Layer 10 of a small transformer language model trained on English Wikipedia (14 layers, counted from 0, width 96).
A neuron's activation on a vector x is GELU(weights . x + bias), where the dot is the dot product.
The model reads these tokens: "de" "g" "ree " "in " "h" "istor" "y" "." "\n\n" "R" "aj" "ar" "at" "n" "e " "mar" "ri" "ed " "K" "us" "um" "a " "P" "er" "er" "a "

The vector x that enters this layer's MLP at each token. A number n stands for (n - 500) times 0.0091.
0 "de": 480 338 523 511 516 434 480 544 529 541 720 604 431 557 677 419 643 625 339 607 462 592 536 522 629 278 614 347 749 524 261 305 461 531 284 507 606 408 562 439 398 198 677 586 809 564 547 564 437 476 570 515 598 409 368 569 719 460 524 576 668 496 489 534 337 487 520 402 525 591 542 387 497 490 343 265 313 485 441 435 622 453 567 591 447 630 467 672 398 399 547 559 415 307 417 536
1 "g": 726 302 332 486 517 705 584 320 469 493 715 345 624 552 666 452 346 661 458 492 555 609 577 489 611 518 449 386 681 386 392 425 612 359 567 455 475 636 479 595 388 344 554 480 647 436 609 630 578 321 530 240 593 393 543 548 536 461 481 722 745 466 503 521 510 353 687 613 428 493 367 337 406 508 424 84 428 580 384 383 744 527 501 576 404 516 541 517 644 566 435 490 429 509 276 503
2 "ree ": 509 396 390 534 275 704 508 461 551 526 676 494 529 602 472 308 422 685 608 406 455 476 554 611 642 23 331 372 683 473 426 506 611 487 408 566 432 564 419 422 520 172 571 633 833 550 654 682 495 444 453 354 395 399 451 474 653 530 527 448 681 556 519 509 546 460 528 547 599 685 429 351 424 565 423 440 635 622 481 398 639 372 548 500 513 590 465 509 360 477 495 528 427 471 445 467
3 "in ": 459 450 470 548 359 494 374 565 501 638 539 479 401 730 590 350 523 507 595 565 560 594 501 545 600 41 433 421 620 410 394 380 656 522 401 392 488 469 323 396 563 309 575 597 873 635 541 625 393 554 533 495 406 473 464 659 575 572 443 620 779 547 465 493 389 397 617 332 588 562 414 430 426 494 523 370 459 595 499 251 583 603 590 502 438 561 612 622 518 506 431 513 274 438 336 589
4 "h": 639 485 441 681 246 397 457 482 600 573 419 500 601 592 665 330 459 615 433 484 603 602 496 463 617 563 316 152 694 423 353 428 468 465 447 425 600 625 185 460 598 384 650 717 757 649 418 624 302 425 379 269 699 606 511 573 384 612 439 622 612 431 477 652 629 379 675 395 492 536 266 433 638 484 586 447 526 470 521 436 479 559 629 621 390 495 481 452 449 491 509 544 409 356 352 501
5 "istor": 632 454 478 462 414 732 383 610 555 495 416 378 592 539 686 468 351 567 507 594 380 278 428 463 578 520 644 437 677 476 453 415 696 539 302 548 457 438 264 612 487 205 714 632 691 550 694 376 284 478 481 383 432 452 414 632 384 613 409 604 511 545 707 591 429 519 597 539 464 400 386 443 313 379 609 432 607 534 349 494 427 494 581 788 439 690 792 440 374 493 497 568 368 330 403 583
6 "y": 567 503 481 636 484 531 336 484 486 569 425 355 598 442 659 394 371 456 653 306 286 337 348 550 762 477 463 495 802 676 433 457 580 448 354 408 458 489 334 431 334 252 578 516 695 669 586 645 517 343 658 496 687 380 399 589 532 638 473 631 591 454 531 541 502 345 616 538 493 652 352 439 487 356 517 180 574 511 634 400 586 656 608 688 451 463 607 308 440 475 577 363 424 507 414 698
7 ".": 494 477 427 564 426 427 381 434 545 609 611 432 610 611 600 334 415 641 558 454 287 461 395 444 689 434 607 292 643 536 478 369 503 513 236 506 493 558 259 426 233 404 677 468 736 532 575 467 640 521 582 576 596 472 390 511 660 528 487 460 647 551 744 623 446 461 645 540 396 664 653 461 511 597 397 236 512 407 511 270 478 601 470 734 586 633 582 335 492 484 269 400 342 330 595 623
8 "\n\n": 485 358 568 490 444 530 358 568 493 544 719 481 405 709 659 395 686 615 398 535 452 606 464 480 721 192 516 338 772 502 262 364 422 517 266 483 582 416 498 395 367 298 640 464 755 568 535 624 431 549 628 486 603 441 373 534 705 438 554 581 684 460 487 460 386 510 579 439 585 564 546 418 481 501 435 333 426 482 508 446 578 415 610 649 502 618 562 634 435 371 422 584 358 258 496 575
9 "R": 690 432 432 464 194 444 445 544 506 542 560 423 569 517 514 375 402 666 645 470 602 667 415 537 669 489 513 310 616 281 456 452 672 334 464 615 630 731 358 294 415 158 651 525 587 533 649 661 563 486 440 478 510 383 562 507 434 372 407 509 564 316 476 320 472 391 658 593 597 405 679 400 490 473 607 389 677 437 394 331 700 442 604 598 545 544 579 562 406 556 392 719 658 300 456 462
10 "aj": 543 372 533 424 359 591 568 467 388 682 482 338 603 547 313 342 288 477 551 608 699 581 620 616 621 494 582 335 553 297 519 519 597 447 365 548 559 587 230 343 507 286 580 618 544 488 566 718 408 416 523 429 376 407 195 692 466 601 528 554 676 432 497 543 544 472 511 564 569 669 395 565 503 484 404 422 800 454 574 432 650 330 586 683 360 583 382 578 534 531 422 692 637 186 292 408
11 "ar": 577 409 500 594 513 493 379 513 419 637 501 289 787 672 417 419 349 475 505 167 574 497 461 573 555 456 525 391 570 433 609 371 506 408 419 676 561 599 292 339 538 416 484 663 466 432 463 583 559 424 389 353 301 682 318 681 559 674 552 573 669 472 624 555 487 594 568 626 584 364 386 616 255 300 490 326 765 452 421 475 675 459 531 711 361 404 521 421 668 540 577 606 709 355 244 505
12 "at": 487 394 540 426 514 398 373 457 464 525 483 469 689 660 421 473 154 488 514 258 415 531 408 544 594 359 522 375 626 365 649 383 437 497 432 490 574 613 396 464 484 294 573 722 473 432 497 567 522 382 391 541 405 646 325 504 455 787 488 427 493 608 566 532 465 485 568 675 684 438 422 440 383 241 563 381 924 459 530 233 508 475 725 806 401 520 496 434 639 672 576 586 706 415 414 628
13 "n": 612 547 412 486 543 421 351 362 548 563 497 545 470 592 665 238 443 451 519 434 596 559 527 562 420 351 574 454 556 373 606 540 439 421 365 569 342 521 275 405 428 440 597 734 490 395 457 618 501 472 304 436 457 462 487 506 457 570 475 460 492 575 577 490 448 299 762 678 571 410 518 567 469 182 436 274 827 430 727 229 821 521 613 814 403 531 665 522 548 739 561 475 485 418 419 603
14 "e ": 777 613 449 582 335 530 381 345 467 598 630 544 502 673 532 393 256 518 538 462 387 480 676 578 610 82 515 257 448 355 658 505 498 377 364 410 412 546 474 495 396 249 645 686 528 528 554 564 624 460 465 468 555 547 581 351 621 581 441 477 557 496 580 634 540 410 566 460 537 525 424 542 435 415 536 322 686 545 663 319 651 419 687 703 467 458 757 445 580 479 458 620 376 319 385 522
15 "mar": 542 562 405 466 644 555 259 465 575 551 557 385 755 659 449 418 381 680 470 355 538 590 649 642 715 440 586 530 683 182 503 437 471 546 331 419 637 602 258 475 467 144 591 524 712 388 491 485 344 417 606 253 466 763 449 441 514 503 589 421 656 406 606 487 427 470 566 426 460 340 571 471 317 465 615 351 438 480 499 510 837 441 695 524 350 585 456 600 448 591 473 526 488 479 352 517
16 "ri": 700 455 338 475 497 736 434 232 399 568 532 415 753 592 454 301 337 582 677 455 498 578 580 707 636 438 402 574 582 494 632 402 610 603 468 573 520 387 326 358 496 157 663 703 536 414 620 598 454 350 588 395 480 453 332 574 428 631 557 516 486 543 235 558 500 419 360 531 663 536 470 501 238 665 482 388 521 409 459 310 466 436 752 575 417 480 539 389 468 739 651 472 503 365 418 612
17 "ed ": 473 402 382 482 263 717 365 522 380 560 691 297 572 628 379 193 486 618 460 338 412 587 534 564 696 228 379 405 675 440 548 330 552 606 436 651 403 409 383 454 565 280 579 641 795 587 477 506 505 403 571 565 385 732 516 525 474 535 419 631 685 589 513 496 529 413 475 471 598 564 343 544 495 491 633 314 408 558 515 343 539 564 504 610 486 569 399 528 454 580 226 708 487 451 573 577
18 "K": 724 352 445 482 327 397 358 532 437 550 366 537 589 636 458 277 538 489 584 328 664 616 381 449 692 401 439 397 625 407 433 424 632 360 413 554 539 772 341 385 377 441 799 590 662 509 516 528 435 510 490 328 440 362 447 579 323 528 425 548 700 323 613 436 510 373 594 600 427 451 384 366 618 576 462 322 767 459 559 366 564 610 659 494 424 636 550 567 559 617 437 717 690 259 465 630
19 "us": 508 269 442 522 367 567 430 533 544 774 519 453 482 487 527 512 458 489 652 401 723 432 363 458 628 540 473 602 574 210 620 515 489 365 272 576 671 716 513 361 458 297 655 607 487 575 514 333 378 336 410 427 402 485 466 604 426 533 384 510 470 401 648 659 608 541 454 607 585 457 462 381 629 404 694 192 739 591 489 317 443 646 469 867 456 582 516 361 500 495 423 507 653 366 381 524
20 "um": 498 316 476 433 321 441 626 455 335 720 540 172 731 485 516 444 353 377 670 363 658 447 360 646 470 538 538 426 654 448 447 535 391 422 360 551 541 712 557 335 434 648 568 682 488 396 575 456 444 379 437 336 554 506 286 626 511 565 450 471 571 457 524 630 569 493 487 663 574 650 606 441 419 447 538 114 908 602 557 215 636 489 479 634 486 615 391 421 640 665 485 392 587 469 434 469
21 "a ": 577 438 388 597 346 479 452 477 507 722 632 500 575 597 536 379 459 464 575 461 333 546 433 666 552 71 515 294 566 444 401 487 354 349 413 499 516 689 382 378 506 380 616 656 534 573 616 629 668 351 454 450 458 552 291 580 708 560 550 427 548 483 750 605 459 452 437 522 641 592 407 464 440 444 473 432 812 491 573 321 581 465 633 543 504 732 740 259 622 419 338 479 490 524 344 452
22 "P": 610 468 361 760 398 370 373 450 485 499 408 582 612 828 382 275 354 396 538 558 547 542 379 577 440 391 566 464 613 308 376 526 460 364 335 523 716 694 335 359 509 327 776 664 641 593 613 560 419 444 358 377 552 470 623 570 419 503 284 438 654 442 597 426 535 302 602 571 513 444 653 409 386 431 526 453 673 445 584 351 634 369 551 517 520 618 514 601 632 737 358 566 693 489 322 475
23 "er": 535 345 428 804 345 480 492 383 591 691 751 544 605 659 508 430 328 464 659 692 558 389 465 475 646 595 568 544 504 290 499 536 470 211 308 451 625 531 373 441 411 349 603 513 601 518 550 536 472 498 383 347 394 503 455 514 556 406 441 549 671 418 425 554 491 706 591 557 465 458 243 640 295 368 688 354 629 586 461 217 524 589 724 455 409 515 641 436 467 608 392 485 782 452 455 353
24 "er": 577 308 448 659 510 491 457 258 501 582 627 506 530 560 484 485 289 471 626 608 429 384 461 395 677 571 558 525 484 376 534 579 594 197 210 492 557 528 353 463 462 366 578 519 609 524 652 658 537 425 331 352 466 505 333 571 600 499 496 566 627 404 413 563 505 718 634 460 666 553 220 500 240 347 662 237 657 569 491 220 669 600 733 492 502 601 629 372 523 585 396 455 680 422 606 530
25 "a ": 657 378 390 508 416 488 468 380 476 459 622 420 446 530 505 332 341 524 537 476 395 492 532 587 579 242 533 314 569 434 451 536 466 281 285 500 508 665 208 448 364 367 652 543 588 682 600 783 671 314 481 443 523 564 373 522 750 627 522 394 639 489 637 583 527 546 411 391 836 588 289 502 331 501 546 382 661 479 615 295 538 513 705 507 563 647 728 388 658 400 384 540 475 560 457 501

Each question shows the input weights of one neuron of the MLP. A number n stands for (n - 500) times 0.0016.

n412 (bias -0.013): 632 318 481 574 491 473 598 570 431 390 393 540 538 440 512 399 607 388 455 524 539 625 713 591 464 360 475 488 463 579 297 500 488 448 431 444 415 474 609 611 642 374 384 511 432 370 196 319 359 401 482 603 381 660 414 648 461 488 368 407 470 710 521 450 591 521 445 544 538 515 612 559 403 541 464 550 460 416 543 402 409 550 401 427 491 566 342 625 704 538 469 460 618 682 349 503
Its two highest activations, in order, are on tokens 22 "P", 17 "ed "

n12 (bias -0.044): 408 680 632 397 697 511 486 541 457 617 303 577 309 428 418 511 648 521 416 637 428 533 421 657 324 447 515 469 371 418 424 434 486 453 540 613 453 492 461 653 497 452 642 569 429 285 401 588 447 494 418 500 428 717 459 483 789 466 562 532 389 615 413 590 587 503 590 381 379 491 605 544 584 578 503 508 574 620 471 385 619 440 474 578 412 440 413 564 384 476 387 500 484 492 472 434
On which token does it fire most, and how strongly? 13 "n", at about 1.2

n438 (bias -0.043): 330 666 497 565 444 632 537 709 558 455 509 640 455 373 512 475 640 552 544 494 436 344 347 673 637 477 476 526 392 443 479 570 378 354 382 443 444 598 514 753 530 444 589 580 420 351 571 497 470 517 514 616 566 417 677 224 454 575 525 343 316 440 532 582 421 424 515 452 426 583 491 435 458 595 431 438 491 601 405 607 477 527 356 511 684 616 503 453 463 546 395 594 492 595 486 462
Its two highest activations, in order, are on tokens 2 "ree ", 7 "."

n91 (bias -0.032): 549 389 709 548 491 497 406 453 439 588 488 698 447 590 577 592 675 241 450 571 326 443 497 526 580 596 427 506 514 477 372 439 620 407 674 515 404 447 511 398 578 585 566 387 770 515 394 580 524 532 592 566 376 536 488 486 425 425 506 434 491 563 362 273 596 489 426 431 608 381 421 503 494 354 535 446 604 650 399 589 437 512 401 429 451 404 622 538 660 368 515 515 554 516 599 654
It fires most on token 3 "in "

n177 (bias -0.039): 418 493 654 584 626 462 392 577 640 565 439 723 523 534 370 510 588 351 541 295 366 375 497 424 280 443 543 334 395 540 451 641 648 518 521 507 647 493 476 717 560 436 483 443 347 598 524 447 391 383 531 625 746 528 388 581 414 517 500 764 615 253 458 403 410 470 729 411 386 500 311 694 687 400 335 631 493 606 553 454 345 600 418 510 486 236 453 594 639 507 603 465 365 468 633 507
It fires most on token 6 "y"

n431 (bias -0.050): 468 481 630 687 464 385 427 319 503 444 497 405 606 387 573 537 427 638 223 614 456 641 710 670 497 517 565 588 494 552 388 534 548 597 503 577 440 543 442 557 558 477 544 484 284 512 584 494 509 334 500 517 460 557 582 587 403 586 604 470 500 418 461 393 560 523 284 500 445 388 635 536 457 715 432 581 324 429 494 406 558 546 512 497 597 630 394 383 596 213 537 455 447 342 446 550
On which token does it fire most, and how strongly? 16 "ri", at about 1.6

n250 (bias -0.023): 487 391 567 513 566 369 554 529 769 453 538 579 398 548 313 352 532 507 568 653 490 453 419 652 443 325 534 529 515 481 589 473 584 296 589 487 547 537 393 363 530 531 636 432 378 348 497 635 503 477 560 613 453 523 690 307 618 641 444 484 354 513 432 647 619 425 744 443 582 546 717 339 470 550 494 751 404 455 395 664 213 463 484 341 580 500 409 572 560 463 394 559 596 518 478 413
On which token does it fire most, and how strongly? 22 "P", at about 2.1

n319 (bias -0.026): 610 508 655 457 402 327 472 417 394 481 377 558 363 482 446 483 374 545 721 601 592 504 529 360 308 490 567 433 463 451 554 537 564 598 765 617 469 311 615 483 431 732 626 523 480 706 566 562 765 713 440 510 618 279 507 325 578 553 455 566 525 380 350 535 482 271 457 334 403 352 526 405 274 366 667 472 507 479 446 543 434 308 567 614 211 592 531 406 469 347 398 370 633 619 696 440
Its three highest activations, in order, are on tokens 14 "e ", 9 "R", 24 "er"

n357 (bias -0.059): 397 497 614 321 482 457 511 500 497 422 343 716 567 434 559 528 491 527 399 552 488 733 564 436 305 503 518 457 442 435 400 551 538 476 514 500 344 478 649 338 326 475 472 428 530 382 288 571 524 615 690 483 360 603 638 452 354 580 593 535 436 470 483 480 500 610 587 634 573 497 661 394 295 492 460 387 633 511 385 435 463 658 555 377 477 566 539 625 475 497 509 359 500 505 617 629
It fires most on token 13 "n"

n98 (bias -0.027): 462 566 572 422 518 541 640 299 517 315 379 564 413 625 557 503 514 636 619 475 403 392 289 356 678 344 416 490 440 510 511 423 413 732 455 626 537 473 768 581 457 632 428 590 414 511 387 443 646 483 503 592 558 649 461 442 476 406 486 400 619 393 475 446 448 476 317 540 595 737 352 422 667 631 306 469 407 648 372 291 732 724 621 449 552 600 345 662 650 357 468 557 373 474 544 240
It fires most on token 0 "de"

n28 (bias -0.043): 526 255 737 512 512 440 578 362 327 433 567 570 380 534 558 391 731 496 557 642 322 508 718 374 556 644 579 302 623 618 403 421 625 368 470 261 449 449 511 606 562 640 522 636 464 357 478 299 427 470 437 456 304 666 465 448 541 262 570 488 339 442 496 319 709 603 458 429 570 485 763 767 342 493 304 718 624 575 454 666 322 563 417 732 301 428 621 684 440 357 527 546 482 511 657 421
Its three highest activations, in order, are on tokens 8 "\n\n", 0 "de", 5 "istor"

n318 (bias -0.060): 571 364 610 627 646 283 608 565 504 610 399 523 620 436 381 514 474 656 337 393 496 645 508 641 604 452 453 556 377 452 488 353 538 562 519 621 390 474 356 566 322 654 433 437 404 381 493 265 512 545 567 382 606 377 504 266 647 508 412 531 328 380 565 684 515 452 519 355 275 419 692 589 346 518 816 677 454 448 431 404 182 508 684 669 743 590 284 810 344 460 523 523 433 708 478 553
It fires most on token 15 "mar"

n235 (bias -0.019): 366 635 313 257 261 503 592 188 514 507 585 585 467 486 542 570 541 493 219 601 528 751 587 483 395 406 579 585 388 288 401 576 493 645 517 364 503 387 540 470 493 698 667 510 425 638 629 581 486 600 360 699 547 570 264 466 349 510 614 440 556 457 570 517 420 611 455 364 551 451 604 592 424 563 448 483 705 408 356 528 368 271 500 547 442 534 507 549 558 362 582 388 658 719 443 486
It fires most on token 21 "a "

n288 (bias -0.018): 394 253 497 500 609 456 491 519 372 447 410 733 309 399 365 539 435 517 721 452 393 409 573 475 679 515 438 438 491 555 365 493 393 387 656 584 592 467 657 524 645 717 621 433 548 431 500 593 721 450 351 472 386 564 641 485 372 663 506 555 535 729 478 552 475 491 535 392 620 484 487 558 641 445 478 647 584 566 600 506 512 624 462 528 319 384 366 331 602 374 419 436 465 482 336 428
It fires most on token 12 "at"

n419 (bias -0.044): 576 494 519 488 627 425 464 296 421 583 401 509 480 570 581 760 365 593 543 429 664 585 451 319 688 456 465 464 393 755 534 465 622 322 588 478 586 406 503 297 466 633 497 407 419 458 398 369 500 403 542 470 676 559 655 300 654 470 533 541 472 559 485 604 601 636 552 673 580 797 393 441 478 441 576 604 494 533 581 488 604 516 430 408 428 512 500 398 542 436 560 559 474 506 465 512
It fires most on token 24 "er"

n117 (bias -0.031): 664 215 627 522 672 472 356 398 660 328 330 533 548 285 357 600 609 367 410 580 139 719 547 760 556 399 571 465 555 476 540 406 478 610 482 559 542 403 514 427 408 521 419 586 422 617 539 584 646 274 405 710 236 387 383 405 418 511 566 463 558 467 583 392 658 552 543 701 447 639 522 430 680 593 529 538 353 504 555 664 388 467 596 681 500 368 552 384 525 380 330 525 563 637 569 389
It fires most on token 21 "a "

n317 (bias -0.039): 527 363 606 416 990 632 500 413 566 374 473 367 203 391 520 594 473 583 571 476 500 516 480 307 465 587 639 527 552 656 520 529 563 320 640 799 265 394 538 485 452 530 562 395 567 455 465 652 636 520 504 378 605 679 452 473 582 566 561 468 484 528 488 706 296 645 512 330 420 667 459 544 255 312 582 710 380 264 468 408 841 699 484 348 663 333 546 381 512 529 548 405 536 617 307 555
It fires most on token 24 "er"

n466 (bias -0.035): 426 413 222 630 496 317 490 489 412 444 539 526 579 379 602 326 328 364 400 403 535 555 162 335 661 469 585 693 473 507 522 265 625 631 401 452 565 486 486 782 383 573 384 599 453 534 661 424 395 639 532 716 356 634 486 343 496 567 407 587 600 489 332 663 379 614 396 629 340 558 600 569 660 692 394 635 562 634 551 652 427 419 468 427 651 596 362 500 566 642 478 457 424 633 521 557
On which token does it fire most, and how strongly? 7 ".", at about 1.4

n359 (bias -0.039): 451 344 558 525 575 660 706 418 604 416 607 500 399 563 332 436 462 507 402 560 367 554 394 299 417 588 478 728 303 435 221 427 630 310 448 598 609 500 750 463 500 629 490 629 460 537 452 529 411 605 465 411 500 600 536 466 336 483 534 586 542 626 553 650 595 534 369 344 291 397 660 482 394 517 699 298 536 587 339 496 387 456 430 463 465 545 548 617 507 312 550 578 356 823 612 298
It fires most on token 23 "er"

n41 (bias -0.054): 327 464 620 474 613 610 742 163 601 260 546 452 623 547 326 361 730 572 415 702 279 725 569 727 504 467 340 580 472 633 287 536 457 435 546 320 442 274 662 302 587 674 282 221 440 348 629 430 552 419 437 567 394 587 422 563 483 492 504 696 534 461 363 243 381 525 728 474 392 608 368 409 473 586 483 587 343 525 522 357 496 588 437 595 285 479 323 788 822 446 395 677 500 777 586 678
On which token does it fire most, and how strongly? 1 "g", at about 1.9

n439 (bias -0.035): 549 434 463 364 666 665 478 599 331 463 287 685 462 370 413 369 648 441 539 474 402 591 464 576 532 478 418 442 525 510 473 438 569 667 636 631 661 541 634 276 493 510 523 307 503 569 324 467 377 484 513 561 409 716 633 631 532 539 475 677 388 403 539 560 637 389 652 344 494 510 456 433 394 667 529 647 467 574 443 423 516 734 409 538 490 367 541 553 442 294 607 251 512 348 598 389
Its three highest activations, in order, are on tokens 3 "in ", 17 "ed ", 4 "h"

n234 (bias -0.048): 346 480 457 571 439 538 292 583 544 536 600 455 418 525 449 515 457 447 402 605 462 739 592 494 534 715 319 503 452 559 407 533 728 542 419 588 515 372 485 677 536 420 755 453 345 669 608 465 391 550 522 506 556 532 625 602 478 462 595 296 334 633 614 515 383 558 331 317 404 410 513 629 388 503 525 589 578 362 555 436 333 474 368 341 456 400 494 637 643 570 396 369 579 415 540 384
Its three highest activations, in order, are on tokens 22 "P", 23 "er", 5 "istor"

n247 (bias -0.080): 397 497 614 480 562 430 570 529 455 587 407 424 671 568 553 407 586 435 419 621 648 296 392 552 383 657 490 510 383 645 414 409 494 348 481 344 403 397 519 478 692 698 341 396 616 354 664 395 438 584 503 629 443 677 539 712 696 481 513 583 402 556 468 478 406 516 529 490 535 556 323 609 231 512 651 475 345 513 536 497 620 634 404 400 459 561 453 653 646 412 477 588 440 656 603 288
It fires most on token 23 "er"

n285 (bias -0.045): 528 504 372 518 536 663 720 361 448 350 777 666 581 577 511 409 507 459 546 599 406 485 574 447 583 565 756 510 447 319 697 471 475 543 535 504 531 402 442 510 755 398 528 500 364 496 345 561 532 605 579 507 380 743 539 497 625 538 312 432 429 288 542 510 482 572 397 460 435 468 333 582 420 622 556 739 349 365 400 671 490 489 420 384 476 646 418 475 445 272 338 286 696 334 405 734
It fires most on token 23 "er"

n444 (bias -0.015): 600 404 686 469 404 433 315 381 547 426 364 521 422 403 507 826 553 635 527 446 450 542 435 605 559 474 574 663 336 533 541 454 443 452 540 569 598 494 507 467 390 595 527 634 338 698 586 356 596 419 606 484 632 397 510 579 309 379 523 538 361 610 402 434 692 579 371 448 609 421 455 366 584 623 523 313 373 203 449 647 688 633 453 592 573 684 683 541 447 387 452 408 368 412 572 624
It fires most on token 19 "us"

n468 (bias -0.034): 432 497 602 393 560 532 532 616 467 568 552 423 491 644 607 619 561 642 579 450 529 575 278 553 416 420 346 620 647 689 497 692 530 581 663 524 389 415 653 513 523 427 284 494 494 579 288 436 467 624 452 497 429 270 260 542 552 487 398 473 507 429 470 286 576 494 444 771 535 726 483 423 616 595 484 545 329 315 507 423 625 626 445 382 344 529 383 430 529 328 443 447 567 686 570 405
It fires most on token 2 "ree "

n153 (bias -0.023): 533 571 462 574 435 422 575 451 422 738 710 466 544 561 525 430 524 381 448 343 458 368 561 439 473 226 624 620 436 399 475 621 500 606 482 525 697 567 547 418 761 494 410 612 359 430 524 472 528 527 413 479 355 587 549 461 615 473 692 432 598 587 558 337 738 426 436 465 628 485 547 416 601 559 621 586 506 557 615 525 598 428 733 453 530 557 585 528 413 433 428 346 605 500 615 588
On which token does it fire most, and how strongly? 21 "a ", at about 4.4

n403 (bias -0.031): 494 640 586 600 541 521 398 587 470 631 527 509 518 549 406 388 533 448 592 422 411 290 568 571 455 288 583 494 567 551 638 561 411 453 576 541 494 533 593 512 685 497 582 486 343 568 530 628 472 457 588 596 513 372 541 470 405 344 479 447 364 664 512 500 426 691 351 599 533 341 290 356 545 621 567 572 836 521 825 503 452 446 595 417 360 524 530 373 602 568 636 509 486 551 598 427
It fires most on token 21 "a "

n287 (bias -0.027): 489 366 444 147 386 493 486 628 532 545 479 415 556 468 566 642 507 420 322 555 377 219 599 671 514 760 266 632 469 539 493 428 464 415 500 821 742 378 521 577 370 553 489 677 476 561 479 474 662 551 525 316 395 518 563 511 586 435 609 581 507 815 558 433 395 444 409 433 486 562 597 592 670 479 640 377 356 360 588 496 539 418 493 363 293 331 367 591 653 447 377 625 695 534 364 460
It fires most on token 11 "ar"

n477 (bias -0.074): 262 464 507 593 438 698 460 476 436 511 490 563 455 358 731 422 620 310 578 326 463 423 544 459 663 661 377 380 564 602 538 521 297 521 597 713 503 441 295 569 438 559 330 472 481 656 401 635 559 399 577 441 364 772 558 311 372 463 595 542 439 486 578 503 459 516 278 658 632 435 581 666 528 523 658 737 403 477 503 503 609 560 386 388 580 426 444 415 513 656 768 473 393 421 503 520
It fires most on token 17 "ed "

n375 (bias -0.036): 388 518 479 524 393 392 553 676 409 642 412 493 461 490 680 601 621 316 404 528 493 419 524 284 443 503 500 661 682 676 726 539 473 528 476 489 553 336 360 572 357 536 420 503 551 750 370 507 601 316 611 600 733 493 604 507 520 537 411 483 287 521 678 304 510 580 356 461 340 434 518 277 560 343 497 560 382 436 538 601 477 373 598 731 709 415 576 335 390 403 563 614 535 541 339 564
Its three highest activations, in order, are on tokens 6 "y", 5 "istor", 19 "us"

n300 (bias -0.020): 560 607 378 416 642 368 397 439 478 411 644 630 445 427 561 479 597 540 468 635 446 493 385 522 344 386 675 472 313 420 568 477 421 416 469 395 660 405 417 604 445 546 394 450 455 570 540 448 174 528 681 553 549 639 726 298 632 475 537 494 395 490 503 330 560 336 621 520 286 539 625 685 517 402 532 519 406 487 610 397 587 415 424 648 428 270 491 561 624 626 432 523 556 459 561 573
Its two highest activations, in order, are on tokens 13 "n", 14 "e "

n291 (bias -0.048): 392 511 630 700 593 476 553 390 335 620 215 653 568 510 666 610 477 496 378 531 483 360 610 473 470 322 500 687 442 622 500 731 449 351 544 531 201 320 467 408 663 540 507 469 452 550 673 497 403 669 523 536 605 483 452 583 456 598 536 583 370 608 381 332 439 536 534 489 563 507 468 576 401 575 476 440 427 524 227 524 500 609 712 556 332 446 441 500 310 632 587 562 424 358 723 372
Its three highest activations, in order, are on tokens 16 "ri", 24 "er", 5 "istor"

n257 (bias -0.057): 601 435 539 525 695 430 521 541 248 339 436 367 420 497 531 438 570 608 559 400 454 394 441 531 634 422 800 384 297 569 569 448 587 601 414 510 554 452 581 497 528 683 573 278 430 714 588 573 424 481 348 563 532 465 579 476 675 663 416 415 459 560 379 494 577 473 444 545 600 506 263 405 523 560 688 609 367 423 613 456 564 574 558 479 430 429 422 609 454 432 697 626 440 480 530 543
It fires most on token 25 "a "

n15 (bias -0.053): 563 455 402 608 565 319 572 355 449 506 491 438 409 555 574 561 593 387 457 531 703 519 451 387 404 571 573 524 341 666 587 535 610 397 437 522 370 348 506 379 475 506 284 449 466 669 491 509 450 418 425 568 708 661 488 590 660 524 299 335 521 441 512 429 662 536 663 446 756 534 462 273 589 521 433 598 360 407 469 599 649 440 316 521 422 545 585 518 491 535 494 448 455 407 603 533
On which token does it fire most, and how strongly? 24 "er", at about 0.56

n486 (bias -0.030): 517 678 508 485 303 321 422 417 480 513 490 469 429 391 472 538 493 458 448 297 512 554 598 575 466 594 539 588 507 505 528 443 373 568 650 607 481 533 456 622 574 498 483 509 610 508 624 391 626 604 463 398 554 611 500 476 596 384 430 492 600 513 600 560 557 553 488 490 483 394 492 442 474 560 498 514 465 331 442 591 592 449 397 490 613 286 361 575 412 552 396 472 560 486 407 498
Its three highest activations, in order, are on tokens 15 "mar", 11 "ar", 17 "ed "

n147 (bias -0.024): 507 382 616 436 373 538 442 440 479 156 562 411 343 535 521 443 432 570 629 581 587 550 426 346 295 476 482 414 556 439 511 460 441 511 586 482 624 189 585 638 543 395 466 529 536 529 687 348 312 576 459 619 611 574 539 691 617 424 588 599 630 646 448 618 392 605 507 191 354 408 673 759 576 433 483 639 447 356 362 419 670 489 372 193 582 452 446 518 568 569 504 563 565 406 473 414
On which token does it fire most, and how strongly? 0 "de", at about 2.1

n384 (bias -0.047): 464 462 462 473 569 490 581 397 536 351 548 475 530 502 428 570 605 344 551 449 556 553 419 410 464 446 508 517 512 358 502 589 573 475 668 515 568 428 538 495 346 375 486 522 468 683 640 547 332 466 550 408 412 520 532 519 469 387 564 470 495 277 556 559 512 604 476 513 488 557 455 602 700 409 517 590 559 546 542 606 438 412 474 420 414 471 624 390 493 386 455 313 523 536 533 543
It fires most on token 19 "us"

n204 (bias -0.014): 642 575 620 348 524 564 423 404 615 429 483 566 435 351 531 503 664 345 354 576 608 493 452 397 340 444 525 396 610 513 531 532 517 570 534 591 431 287 434 438 545 606 490 522 478 768 647 299 327 317 574 447 830 541 507 430 628 514 332 517 493 361 479 368 446 679 438 511 566 545 570 587 592 415 534 642 649 651 452 355 560 725 389 516 497 615 589 545 463 111 406 683 528 582 379 517
Its three highest activations, in order, are on tokens 5 "istor", 8 "\n\n", 0 "de"

n382 (bias -0.005): 525 573 491 424 620 552 365 550 454 385 492 353 439 486 536 410 489 372 478 614 538 597 542 519 357 300 491 546 547 524 551 638 643 596 437 721 487 617 658 527 511 439 405 551 503 604 381 494 593 514 576 556 281 520 584 419 680 538 535 317 467 365 544 457 450 658 406 389 543 545 392 542 483 595 610 436 520 620 525 514 384 511 593 396 560 656 524 642 576 552 596 517 413 462 590 347
It fires most on token 25 "a "